Layer 2 of a small transformer language model trained on English Wikipedia (10 layers, counted from 0, width 96). Numbers have three digits each and are written without spaces.
A neuron's activation on a vector x is ReLU(weights . x + bias), where the dot is the dot product.
The model reads these tokens: "ris" " as" " Her" "b" " (" "1" " episode" ")" "\n" "-" " W" "yn" "n" " Robert" "s" " as" " Jim" " Fo" "gar"

The vector x that enters this layer's MLP at each token. A number n stands for (n - 500) times 0.0088.
0 "ris": 619477700666628469617514598664681649545416599565542441455561571386498413474618409362391579292548403465605513469638572578497452680440373476508494486099643639572368711608576310464287563469572402499634527727403433389384422500433489526430467652496485542594412539361548460382423450400429412290
1 " as": 638502636604646482580573561655617570423363587554568509482658611467508373474599387374353516417574337453692478397478520644392460685450378520473438451096694615603469659540586273487379579552598385520704607709422430313386446521358541593403467581463480526536393622426605436409431485408465414350
2 " Her": 518485657632621513590527542653648533407387590584542506436518585465538360468576423339338516328615409502670432479542479611396487694456407462557506460138654571552423685554620261406375592579597483503767630721383456303364435539368509561429404644442473665573382447428576426418559513410340485377
3 "b": 553439632697727469502486553619666588442326643559545586407580515478620373458578441354321638388655350509697460424542516529426511712400335510502579458131590583547478651504598295436374548571568435505682581686451459358380389495417527583478435569408494581615511543308621435375469472397391492319
4 " (": 576464683681582447572572583619645588346339599537543492472611539494543439421550437329334508407642378505664529463563545543422446650440302588507466461144726597578474655499630288468353587514591430514736638741410464320392421543441491598426386559413474534584464598373592477363444480418397430350
5 "1": 604442670633659478585604548606616591470333616594533528495590500430555382502625453342345555390665432507686464424551494582411450670430340590523512489190648645556453672478610257478371560507586436538700614697438429354222371537384540567452394592395470468593455544311621433376532441386369508386
6 " episode": 568502679637640481564595492575633589479330573556556561483573561466554460491608460374288596491549387477686510447539526542446482686352355552590518435099675636546475719537576254485402543480544395509667670769432300361441474497410520554437429565389444560550349532334591419397480493430435418361
7 ")": 580450679689577496576576586625641540439331633555529457486581554526558428488597430337333576455612385493683488477485583557452492659371386571549494485100699637552467679544617277431394581466580411447693612708434398361324414551397473622435402632431437510569426545385584432338441452408427492351
8 "\n": 587481704619619483584563550669694556502355622568552448513571505503572375423538405329347525402621404485698478507535517562461467653456331483494440429098721614572442680495595304465384570452613432515718661737430442344348418524420516579426437599431439565584489553382577429378449451397390410374
9 "-": 597484628632646430628536553637660551434382613563578564512604532428520448457553430323298582366619381504669473441538486590408527612393321485493493398156689620622473676530589241475399589517607401509715724704384466363350439519414496572408464580426448581554534545389592434375430490382422469303
10 " W": 550505712603592498599484509540673517416401611507594503457531488516569436493599458319312638377607382494663482413573558548446490631396356470550472570105674567628383653487631259423347575540588428474693667753399476362360401575431505555439399634496525565654464472340614385355545418386424478408
11 "yn": 525425640663640567540525559688620567474373640518552583571523536501527367503595410305351572367669350576615392480542503631459467643443335418577597481103675665541483654465627255413417531553563433539647681697363462313453417501455523498490473566371465565548490535359611481314448394388443428322
12 "n": 545421698673613488562583553625580569444390590607573563493595560504539389446543425310313648341677392503699377454606502560454477638408366484464551520126684561594493666453609257459350557574580439502664629689365510344389405504402564535452391592399416579550534509367626480359437485364449515323
13 " Robert": 508538627625615485577543570582609562482364547547570568524629534503575416450619438356347539354633402541610469481570472615400448660406426443574507458022667666541499650513698275490402557473577470522673644756330438334400361479462556582424425609380500624526431509450570446331500368432376466331
14 "s": 577475666719685419585560580619598512471374569528575502451607560502568319443586412286364585415643335547686413480541463571464466655393363474508538483117634639628450664467588236442389561573585475472658677681426486374450407556377511529426398669409429527594502540355595455355452512377454478351
15 " as": 652514637598638462575592544637610550432389583563570494511656574477513379473597423362343534428598325484685490411492519637420473688434397477521424446096711618625465666492601249471388567551607401506709632702390430322381444497352550579391469576460451492550389643439586449412422447419465444331
16 " Jim": 563496616658619559526555566566607536496380557505585542549638525496555430504615447317340629350584407524667481483586519563399473652397382413622494510037694619532430653505640266445436593446525460523699697744306429355404408531431540541407434586407495661522410415421578444340456423434413477364
17 " Fo": 570463635596683527540537432641646541395377609602500501395548492516535366536520430288368511352654383532632496418602518560445540709418389494562503484096707628615425680456624257445425551574511442535686668764462461340415443481391534537402394600465501579543442462314626499457531429393381549345
18 "gar": 571461656634624480526587590645631566462362594526539556466548499493639311484600465297336620344690411587661432462607508564454480671446351500536549475115566624634478632485671280392412513528653359474686608647393456369412379463383486562447446612377463550580445600376621431382514476392335517314

Each question shows the input weights of one neuron of the MLP. A number n stands for (n - 500) times 0.0027.

n491 (bias -0.021): 384489497536544645534423722380462489419443461339410357493373661322548532303423637563376542407532345611526477450426562619358311210477467724566165500606741368442600428504414622539524479536550486696270585553433557539527549386477624409479256576400728584856395471388760627621343522631589740420
Which token does this neuron like most? 4 " ("

n188 (bias -0.052): 397511640393431629514571374493506472533456480530450628493432474471541498521560430626599536363507456407473571493369640412435419612588436482592514538544562587485508403489550486512410343526513676406661425404489350477543545373533484500618543530500505525368474441580569568520502511390380500493
On which token does it fire most, and how strongly? 2 " Her", at about 0.28

n90 (bias -0.018): 572457523509281408283547522543644451304648546396535436572548431488535424436613516450781453626473540445449384621528360679503586587445392529650545459580506283386412658361345617453459815458454482580352562590392320497639417566480535683353353400485694494538506497572471507578367330416525503447
Its two highest activations, in order, are on tokens 16 " Jim", 4 " ("

n670 (bias -0.017): 697511470492429470435233467497390595584235561370442534427572480586484403346530538699347518508453580435492491591495505585525621503475522516351728505519613597580477447453632429604382601532511460594607506439511447597426546560559387446418355292489511551379556433489408557513583594490525553694
Its two highest activations, in order, are on tokens 3 "b", 5 "1"

n83 (bias -0.035): 529717383724525581369466380552576689700595380625396512346443603670509650595435438494488541319365618587437562481453395529600356546288543616534351419610402386579317344406593450592503661518560527516524302570613476224531406364461491509465493494485526477610576533520478539583479576446369305537
Which token does this neuron like most? 0 "ris"

n84 (bias -0.033): 380519450494645417538548529368492669713436633399361503537326340337569392441597460411385430457478464476614485566419480559717405273609571451412459549644712581427454603500450578691661413544506630538426644509454475407428486397299546492666448556425447546491534587659465563568528449409517599506
Its two highest activations, in order, are on tokens 5 "1", 8 "\n"

n730 (bias -0.005): 500420542577503350330361491533571544552562411538667624518410728566316541513552528637407555405476512484609313309426485497443613458557560602509410582470382438560643371654529601494368689544509541575450541478528515538437523236418698548279484204632359558443629383465572462424428710541485382615
Which token does this neuron like most? 12 "n"

n568 (bias -0.031): 402463434503700389432416573459389596617632569289547434475436594430472524399654348511497529384452452489388491601633606480463539538520554467569430550492524531394273486350582555663580602638604471441445457548467182537510685505397603443583485562402664446491524535520390572486481519561417450590
Its two highest activations, in order, are on tokens 0 "ris", 16 " Jim"

n765 (bias -0.022): 466642706637552726554590779516494639597683557561328484451427331490457412423571399487615402526377596520351362418470542432503620469493571576532294389583452646484396379382566467462532618484418336493441170540543367510412371503608500626504368624635560469554455225439523354516522570566746556407
On which token does it fire most, and how strongly? 0 "ris", at about 1.1

n79 (bias -0.014): 455697434413506431332480389520615533469471503390413472460288559452396630462648457500678554382533444366567403467520582500405478418580364448549669706483463398562462288483387595564330623483519389599689713500503508703554584400334564624577372518503482408570511472569617494531647579516454506613
On which token does it fire most, and how strongly? 10 " W", at about 0.68

n125 (bias -0.037): 412466569561497304503583517487462592473550345450626453564541458476508271458422340568583571511521566452651451283391642626497449520408588470519594624545431324606563636342599603532453448531497644442627492404588427489458610540483387406397494567461642503566386611613425463685377418505568563460
Its three highest activations, in order, are on tokens 15 " as", 1 " as", 14 "s"

n326 (bias -0.053): 163311442686500602758533526387460385496543562281436512521637408504615480353276517814633512542336533614526513553713546667465664316404483252580565441717713582421452583398430521451701500688455566233317460552140598274600268454553753479769545592251600640594429624536310584559429288159479564416
Its two highest activations, in order, are on tokens 11 "yn", 13 " Robert"

n579 (bias 0.002): 647342749534443532490421279591641382484595546252516512475429593622471648395424692465415422542642450401604324326317427629470506493665475291503314452519323409374368415548488590602493702460382497643344503480448392403624415497325591611429520622537589527528531534624552460557664663540564552468
Its two highest activations, in order, are on tokens 2 " Her", 1 " as"

n677 (bias -0.017): 553569516443535587652362562470538495437461453468418510434559487542574644622548386370390550467495587547420331375503490508381402511670357582492510591500523490293369557572520599594440285404391537417444569495567493458548526601574593425455541516637432615435617542524539701432630445600395451558
Its three highest activations, in order, are on tokens 10 " W", 16 " Jim", 13 " Robert"

n401 (bias -0.013): 344441415443471537610592486516502505426582613431435497532360436523578454658625415447524490524423417321519573419425632494497409311497471473678378471432484665419667645449508519621552386636490546522413428486656345497565485418599497558435469582369508380679602523439459647582552388490682554376
Which token does this neuron like most? 11 "yn"

n371 (bias -0.018): 534519542731647308412259470568337433510382545323477389526467626648427624628448365487432478606490593544537365655358712531415379389649399888490376651377305577442522388666449543476479637421449580390554644366510538610432587467411497347533468520633561435398510368555571610458464707415556557510
Which token does this neuron like most? 7 ")"

n412 (bias 0.014): 421433619430477364533662576588284511466468436482430456592632545562590564568532428376571359604500497715444339428503351575626508589295608474667336365642477559474500453485461486485519497631441438743494473541500380636568484532652635603535534497511651524586508432385373428243491415517572398412
On which token does it fire most, and how strongly? 13 " Robert", at about 0.97

n289 (bias -0.025): 698557443564787472319456444507452460272574686564507593439361436544821563317551380448554335445321675475434438382569408607496519656514470420384472531557592608679686567396487800471352469616346493262638374559664487676540542295415545368485445504599405481413443476504514625575449362533407343605
On which token does it fire most, and how strongly? 17 " Fo", at about 1.2

n249 (bias -0.029): 543410476387700497560434482486663413578530725332279693679535394583468590387555456471463267541525483602465488461494595485578415525452560389483479491551491423357527613377424287435600464461421559533558318435423480579505475483581367480526460590640440341458551736549497545451689571542614444385
On which token does it fire most, and how strongly? 11 "yn", at about 0.13

n321 (bias -0.036): 399362443694506551629522384318559511734587453571408538427581506439526478605608486560676438357489442397500644396572480645615511551415472704497413506562337445634415544574426394542466670618420483436495455352520555438433578418503359494779545547445515471541628480518332411486309458462343500582
Which token does this neuron like most? 0 "ris"

n588 (bias -0.011): 671555483374506437377658519550547518403494573598354452531404369525320403674130453531577503620476414503449450625655297585624524623403624367472490459602537535451568461427552459587500429221613448593623467471443582523628556628689372705518497672397487461580534429339449448640438488506434264460
Which token does this neuron like most? 8 "\n"

n244 (bias -0.007): 561500490541419388517420375602552489561263616431506535550492552505407670514422542394404516576373514488759335515452367532427413462353492573556378723525409335492529334615495581556491387508416438673647585517452641442457513606650409489653434532683368450537511560529514474597605404369452494575
Which token does this neuron like most? 10 " W"

n435 (bias -0.027): 480460480575437312401595517535436609514368337258397519290453406613555479461478580464454547688364497540646483589445443454551409480383557411555696503527462422451312599389638486497503556606572537674566589514416447417478469566591427603605512545606339399372435624604478577560440654482436589500
On which token does it fire most, and how strongly? 14 "s", at about 1.5

n505 (bias -0.027): 473414467561594534398549481510512525717332472362466452513418600589529492409568500555700564476538416457505517486374541603497611428430433642469468477490642315338515438655477390616415632661556583606445503442669437557646493433314577497445478449490717561463584487519383527420428538412487500559
Its two highest activations, in order, are on tokens 3 "b", 1 " as"

n696 (bias -0.011): 529470671558701372311469430528535446358443473455437356552431568405400500382599494628558353675389290532481188481541691600471485536458420672581389627619469405515418589538575453339302433551503512481479389411664581659627632385593579420431513529509660538696378552510519484568632537649597352377
Which token does this neuron like most? 0 "ris"

n214 (bias -0.056): 511536511398421418386456467490439522376567415542568504289384428450459510577535496461508567553459560492463560541447538578375525580534536490539452461407486442432443594414496564418557537610524591577478383581502454455435485587582479427555544574539456617378460460607615564484424426616463579504
Which token does this neuron like most? 2 " Her"

n510 (bias -0.024): 609532592457432524384605512663375471415615517568584657515440497410500534333645625432547707452577575313600597602506471574454705315613433599580551361532436660494436433416463417418628517491569589434446423367773486382559452459482410400586415454326634304431590549519452373397611483364366479500
Which token does this neuron like most? 18 "gar"

n764 (bias -0.015): 570465542394443342597470423625480321425531479513669538623482506467393599438573506455536620676465461450448497377470698575654526577566330436500435482393449392598716668418424543397349555608559576466581392364669471396571537409729583440497548375485572494299556503738299595422458479279473694476
Which token does this neuron like most? 15 " as"

n533 (bias -0.020): 525363412591521455478601271627624491542491593407491610655533291512340564586500401386624412638259541590558459315569440587522338424398355494527607602609488512453452386440558572513315605462626643457566456488494433597416483482534488592704366661483531262351562659531479531512589423655382579467
Which token does this neuron like most? 5 "1"

n80 (bias -0.009): 555604475373486523545493374599504453420594398486419498257546410487468538577409443511466478383518534469428464369491593462457463393465385574514477601432547507471444404445690486604549528398451578486531395591542600426521519648517604473533690542502488638523513558538544552505597603511426421620
Its two highest activations, in order, are on tokens 17 " Fo", 10 " W"

n429 (bias -0.018): 633344487648340461603505359418355430409497567405503591591567420609542452577406389561473364497393651603621667422355412626532550579446462441254638478405437573571474597670620586462380531428419470424593477548497564584590531442615410489661568406425531427528492427561370529431323552481539649505
Its three highest activations, in order, are on tokens 7 ")", 9 "-", 4 " ("

n570 (bias -0.032): 721435524590658578244295609329427575625576457757324464500312596580377525648559519359347552378375587661583449566321603642296322618500540280485278430635643568384625519280343507719500513421273450771553384447354622515741528426504650664467394534561367531377478406574436508533726489504489459452
Which token does this neuron like most? 16 " Jim"

n348 (bias 0.000): 644551548580500339317429513706479554256373370500493339497341490484648626430640477539629330539529670259557400589322490500333618486629426427765700605474371447461607419437652484694511578617554475653481486553673529452506463350517407500646259507446483404449429436376510268545558506528665493400
Which token does this neuron like most? 3 "b"

n417 (bias -0.023): 683598531500269861417530438345607624497624393566507254570452319398503584445410487466569627476448457260514319518507467584524459578420348415440479480394513650265475414453539456518507568666588621493436669466439601542594516584462439274447557493348593358641592493771397437543487569526584838424
Which token does this neuron like most? 16 " Jim"

n34 (bias -0.033): 227459382707670474636548474259494354621451519343331531455435460513642590602522436580468585426559412333451425426594688653614524459387535409641490510617484556611380609477497484439719442559444422552463386608256615597642336519377552544536647384416401545376585610736329490522364358386490585522
Which token does this neuron like most? 16 " Jim"

n627 (bias 0.008): 674506663488360575542580529448626557351612585617585581609399594623481455334382397735512527669394491600455312634481469617536411252368460456425471528365423532500477612434527331500453574588321430494566448446500567748441745432532525364507533342443487506386405396575541757531364647494377367522
On which token does it fire most, and how strongly? 12 "n", at about 0.17

n199 (bias -0.027): 610467403581365659566414224604401617526327507539279591545595367463538417438455575447259425594384397500435428583261720523426429568535404860406443500504485477493673492617627530480341623529427726496817516293477434547456582343613534441710303488623531468550622367512285747500177433569557714649
Its two highest activations, in order, are on tokens 4 " (", 7 ")"

n538 (bias -0.012): 715307579590678400602448487549438446477358417407406302510597661523307631415622420543497519447388254545348479645357303610452509482596588583507473738392536634646466316403455291482600384599458718500294562392564558559653581414390540542415634527545650587365571519594571435431663549449660456615
On which token does it fire most, and how strongly? 14 "s", at about 1.6

n215 (bias -0.002): 553625571309611418584523524567411441376514493377812604527510605473520728469301405351460682459660612493417600401275544802676612410510563299672355466567560397603475556360372592572537489373553595600361450407394428422537711524507483423341471699497601331365493460482597447547483537302442545319
Which token does this neuron like most? 9 "-"